Layer 2 of a small transformer language model trained on English Wikipedia (9 layers, counted from 0, width 64). Numbers have three digits each and are written without spaces.
Take only the direct path to the model's output, skipping the later layers: a vector added to the residual stream pushes a token's score in proportion to its dot product with that token's output vector.

Output vectors of the tokens that the questions are about. A number n stands for (n - 500) times 0.008.
"best ": 527403672463528445466369587405562524495436489634586436406516455478539568508451433574412493525366557567487364465438289414364421382554526508621363492523491597593518527340514576536505500474548662
"o": 511506478459490596516536442560531559600527562570484527500501589469438470469433559521444495508461475492544395550486596511555376494481511511484547510425579518441532448559517475472535495459515479
"in ": 440482532388551446489514515387489500540545518440489514518463535489636464639476535432548603485487493450632483568604502434460505573497581540543422576513498447486578459450469476559508508495406485
"resul": 510528735567531540516371514437626450410457481532637375591424495480506509555544385649542547617468601356550548365592439417470430449578355552622340298557425398433533593405498564468409383416660599
"least ": 511633556562390577443394513341601390226395294651548460435609758567628582484419255605508400525380705633370376606453406516413387386448332519758261466467541444777309556366531606341685341518673679
"degree ": 470625623368426450439437519409584428347438411553403342212512569392578514553464277607417517473296642427540488621381351516506520544432394557734416341668447585637540736380521595332467507374671549
"le": 556420550486490358515421448563559460511434567489568520539599476533439554527460509517489483433481487491550550491578410413450512520452490507440467477460533373551538380567501477430464523456450497
"now ": 567599471490500323480439433416640600445515511505442462399675507565690540546409335459582422585397540416550387355408393447375400385475584484582402397568475530555492420459513516508514497425579611
"oughout ": 514542702528421511446490474309539484411266389489594402476586668539651596640435356589706512627347555361486416528399356408454580387553522537713376420701412511523452531485620530380385439433683520
"ially ": 526452549362440402454352416503565505393453336621570472519440582555664657453538430414454475492447650422515380592474505454557330448697374427511503452673577575482457591382610564367508417442560662
"ald ": 608676535513351468490348491371542614556434380514396491364407709512491529541414437487608506493547561479451401380443497373547426530533402511518426354478367533528474462388646488384458526455563535
"unicip": 484643736574321505168311346252633611206293313536530241275495537469774773649542232752683426600290868464429360376279355481500408146741212418973276264597314474772552548399777692293377240213847586
"Coordinates": 575610513592534400406469513367535698436419359644479551272469599495571619575546438479543371610397781365392545527458410617419521431520542526544490429554477497636382601680582566450578354415636506
"progr": 575432570487470508482426440403587498418486513465522444341515529494574530536572449669426480599364619543581430427525496403409502556539379520689284476609463500575572606504511583397496393421544527
"via ": 472518518475448490362356440513601563505512453369411422544487581388699587567485470680649547527424583473516513500442507402377576464562465570669438527400535444500553481500517528550526413372618567
"Apps ": 488557599457425506380372439302533447348447543497587436304398265563504581543533363599517373439512555554355289385488297511494503389725330413795374583538595425543459561317574593377577562484692544
"however": 537577730335440477529345522301548497379280315467652334444593463401689544400512493577678410479413671289488422354462406600559413476672488527646236478577580494417500522439536523480441430406747631
"(": 434386579437544527478564525441485512596537468425500492508423460507487473622474547463481598405511493385515447421583569498528564508509404609423603561553498534587605483524472535482540581500506493
"my ": 480514512666347517414509509468559558585464401500488534497554389357724716453590389505506438575422518480490336586415364454423415374545446528832402530483421367524491525427538524489413448560625673
"р": 481582520597392566514445529505573434500457528482552528530572459471592579554555469508654443530416560458423471438393530473449394330461415422608375399481426548539483577471551577428544532544563469
"gar": 555503574611454470454500464493581440542445581504461447550434529489553546476548489469570537608377568410593560506482407449405482451481491439633509421537513355439490503483528516441381398435625597
"end": 597486464449442431643482489428514518545524565537514526569614519501540398484457472479535512503422502542511536501541451458532503481472447501618453565440498403521499435572515484558388445555524542
"ed ": 412450556402531495547518557475467403519448497568495415442523381502518585561481504448526423456429441552607549455391545542637442583524522489444487544470590469490392502546580490425572487565430580
"to ": 502479434507519574470415467441535452577511421442446386448453470549637592521490557493608604472516520419591580507572611537315577479586492546620355426373420498486603456405470496571561575430528591
"south": 521452589480412400328410465431574579511508357330446459333495453495541571525465539598595395519397711381502582513510397481394405368522449432657511355560451454569447574589520588405493437364538580
"shire": 481475484590277525231441527350588515391389495437495349435446589463500587453339509523527454457355608495467489469566401556407602360503452467697393390693464348666610632432605521420554532404397549
"|": 484433549393364606544454535371498619543523576421515404483494459544586451627562571513424565517530625378377474519446473479450621469470470411447436470415609582518486447471494545490435481454514433
"ales ": 479484599447460419390387512483502550491480514504571477593487528520415565526572383543521445686401513467496378561460488500597447519469502526706570366577409535618510443482601507514542520510563454
"player ": 546329621578477557401335452500579428400443479554632542525511516478503577662585535517459526480345551449524396480433375447479490534580319427621351497562467578569455537405518576519396418474604630
"n": 555590443555440511551469550466497439562521564537551558605533424442447462420385439431478562488477512474584426546483403491523489537506519491498493507440440523521528481487478474407444509489447576

Each question shows what one neuron of this layer's MLP adds at an activation of 1. A number n stands for (n - 500) times 0.0038.

n4: 562514462489441583493464568592628515589465523448551536450490530480574546506456510478564440505459475522452566548484555533474449429447470516443504497529466594437494451500542623452462506530473464
Which of these tokens does it push up most? "р"

n118: 452458540466536450509409499346493486579545471456525416570580482521476525597527530444558494531577539476481551402566494485528521519543496549522418419490472546479527451433146718453492483528476544
Which of these tokens does it push up most? "resul"

n39: 482539530471433516548484543589520524500486558497598468474537586474564483572493499465517506460403526644564501543526493548476590500536489514525495511477572483443490537504483470410483562497519501
Which two tokens does it push up most, strongest first? "degree ", "least "

n125: 526493439502545424493379511508572454506548471509554454472577514502494583437517547487561488464444505461516485483578517476532450476507518447539555437523542541388416486581582499532457424506509521
Which of these tokens does it push down most? "("

n67: 498516496461488430508581518513489534496496489521410482492499484476456447494464506494519441494463519443485405531491484502535520549497431466489486472576521466472574516494530575441455436484505534
Which of these tokens does it push down most? "to "

n22: 549490492444522461539498556427535485466581534442516519459477458545468411455524558554383417518481482530523480519537468480486431543451470489594452399476449530384493541535223433507469421496495460
Which of these tokens does it push up most? "progr"

n53: 449546510573457608519621620595564463457520511551501435552578411519464566554549467478497508498471438534528545491461593500461552484457468496505500533452452506490479494546550434465492448549397516
Which of these tokens does it push up most? "ed "

n42: 499607598421503522554526466448508532453464489411401551468451588529524542444592414455530492468469482429329442458466492527513498439533488472429498376418490453478497542465729457562434554472444400
Which two tokens does it push up most, strongest first? "unicip", "ald "

n107: 499487504463553550585367498439444542388511534519464549523446506504422473405520539494492472511574523467503515452493559552553499522503527564471494463518550480535578538547548489498538549479474404
Which of these tokens does it push down most? "my "

n24: 550594535531470490445354446529539481475513453560521474527485554403583481473460399596515598540471481515556407573597496501451468483580549476501489510530482465509503498466451591512495484491563490
Which of these tokens does it push down most? "ed "

n33: 473491496433516497528579580500445409409599486474515475504466493518538447470450595534537439532563433519477544471474516462517522475504478615556445544496544487532481490517556521397534443424560508
Which of these tokens does it push up most? "least "

n20: 541417493530443487402454481498482481604435535471510520574520517430468520495530484501482486512399497434470542507447486450626487485454453419546436537519543513521517460475471459493470467546527605
Which of these tokens does it push up most? "player "

n99: 481476473480490442541440528457505509434441427436488431549537491550626455484479484479518338523574485496511530448429473472507552484515524431477501553466464536408569494531293569442533513412568514
Which of these tokens does it push up most? "however"

n77: 552519619480531518446497555511546499535403531461489448502490544529501437502406540475483408529524479519512489496459468473437486411519561495555483507498501480443496530574720549541588498454534507
Which two tokens does it push up most, strongest first? "unicip", "oughout "

n64: 451527569441476532515504522499549534508439500549508507504430532477516504441444446534528551490475509555489425500479498489543455358516495415557503506452501521486475500477563613552531417576549491
Which of these tokens does it push up most? "unicip"

n12: 532550477509516508476558526590519455512480517494502504473439529523502456542398529505461465485450485514473410552525566599544494581497478488479535572485529487398555451526353367484552495479510495
Which of these tokens does it push up most? "o"

n97: 417470451502458591513481514486548472450542518579463478479512515549480471475507531476532481516539508512500534529542493478513472575508480556510471392486502557461472361423166459553487481518500509
Which of these tokens does it push up most? "to "

n32: 425481501524510461534486527481489438629584549556472540526579480511472521454510485649491435505448428533477560510481475481543505599476526431527512569432430426440553437623363331593410450471470518
Which of these tokens does it push up most? "end"

n47: 525533519473525526459405483477509408509498513469521543499484521457401493404496496463454503373467536554460457424438459534468455418477486612417509519413577506570462512503373458527477460473512538
Which of these tokens does it push down most? "oughout "

n69: 545481478552531444295411494352456510574513425309560498458517484489443547472404555531495484520478429555517473579445567466600445506456527425577500509482497445478647498408539470483478481471525466
Which two tokens does it push up most, strongest first? "unicip", "shire"

n0: 480544445557447425504580464428458518451467553522430564474474462415427529465569472573484458598542474500399490454541461532467470513577639465439548474456515469486402479536470515507578484521527423
Which of these tokens does it push down most? "player "

n115: 452443464410482517470446489521545526447642543482548441551518566591476436444513501513576528490562539503505458613544458516520489574577462571543518413535511494514548530427495508482549537559470424
Which two tokens does it push up most, strongest first? "ales ", "ially "

n71: 396474584465422578556408492427547399462391377472607570486518515429461418503520509536564489513452524429470488605469531527557425582525470562551578543576528485394572557534390510474537502448648466
Which of these tokens does it push up most? "however"

n3: 493491500624495443523548471499557434489515524556585548507550524469522542493449470495435433518553522613617488462525439482493524569410493535507501470575476464466448487502700557457499463442510598
Which two tokens does it push up most, strongest first? "least ", "unicip"

n86: 468522475519522456505508454472529509518505510498474504575551453349423540495538489443563536460385479533533549557492461400546611514545543569460542555497438544467541524583535597537551563514423534
Which of these tokens does it push up most? "n"

n103: 420533408518585427438496543645510475524468530508543446564515453554413411514490483573460491540491430589485510499413551469511511556435474455629497428480453519424562444491440448502535588430539472
Which of these tokens does it push up most? "ales "

n13: 495514649410490516517494466579561540431532447588519512469485433512503494513512493584430510510393569535461454547502408551486469634342550540469543504543482404505466444477409413495512581560523548
Which of these tokens does it push up most? "degree "

n112: 550493570517500495519474470547460490507540436488482518533577487428569534468490504505555392554545544448506493426531510445530591414508531496416394517509468476480425534500490536487571423506544483
Which of these tokens does it push up most? "however"

n10: 470495515574509561504446573399538479439556508588601520471470590558589484459553447538441583447500482524523520461423474530561504460532630427557561580554529461395514402473504429569507540499615470
Which of these tokens does it push down most? "south"

n37: 558531525513473509400503544481574489492452473519502492507479624463533522582489540501486543519492574551466485445442454513479465484496580434601426565508438503482444527576480486548468476545546496
Which of these tokens does it push down most? "("

n120: 478464438578529530520482490494576513547540494547474494482460506502532516466454459431484524518564529441633565551487547420511578418662492380530483506554410551422426537513420499578478480478444545
Which two tokens does it push up most, strongest first? "to ", "ially "

n105: 493465385555491465458555517462509438598426511534437465546444496488501517447506476491558570497514536460572489503481510546406520529478548403502517490562475485362503522550648484509507439471494450
Which of these tokens does it push up most? "gar"

n59: 565490564498471429474564506368389510592504520432513403508454544481470513613467474518550479402562502469477533584469466480404496455486446507506437474443442532478508576487748523474500453478533534
Which of these tokens does it push down most? "o"

n84: 498486622419558400447499452541514541409468511514552570549480620547464416490518538591527440585425407441508433514479477448400447430460597519516481483573563442465525459548473516547479442390531508
Which of these tokens does it push up most? "oughout "

n127: 436490490493508438504517468453430509564455462431500489532467532454515490533515474483549636471514488503506484424617494473577585500547520479482504483523510525482544538495028622500504508499494493
Which of these tokens does it push down most? "unicip"

n123: 497489543461532455582507508496583510482644494432515449495457459457464560540440556547490573479527607571510552464541509575482414499526472569564488383541514555470404569429330521536386483419569478
Which of these tokens does it push up most? "resul"

n82: 486567443531461503571459514488442502499448523477524595502415497457605477534446478570502531553507535517594501580438463542518465535465530542574553616474487492491452452527595551524432444599508557
Which of these tokens does it push up most? "my "

n72: 504499465524421461504479479639482354544514419425619497501576415428565509536575592460534554449489509542534477475521564462561471461501552451367518585645551483529532575469417554390569471521586493
Which of these tokens does it push up most? "ially "

n73: 483494469420482508430474506508454501458486403526440476486505573517483482466418463512553503500479560517416541463535516525593479464452507572462573400507423547492597507497279506526469516486490501
Which of these tokens does it push up most? "degree "

n88: 580480561550521458510518449416408500651576509537466508524546563488397469573405614612548559516588474643459570495391506529376594495460416483497435552468450499452427337567540613581570506480508519
Which of these tokens does it push down most? "ially "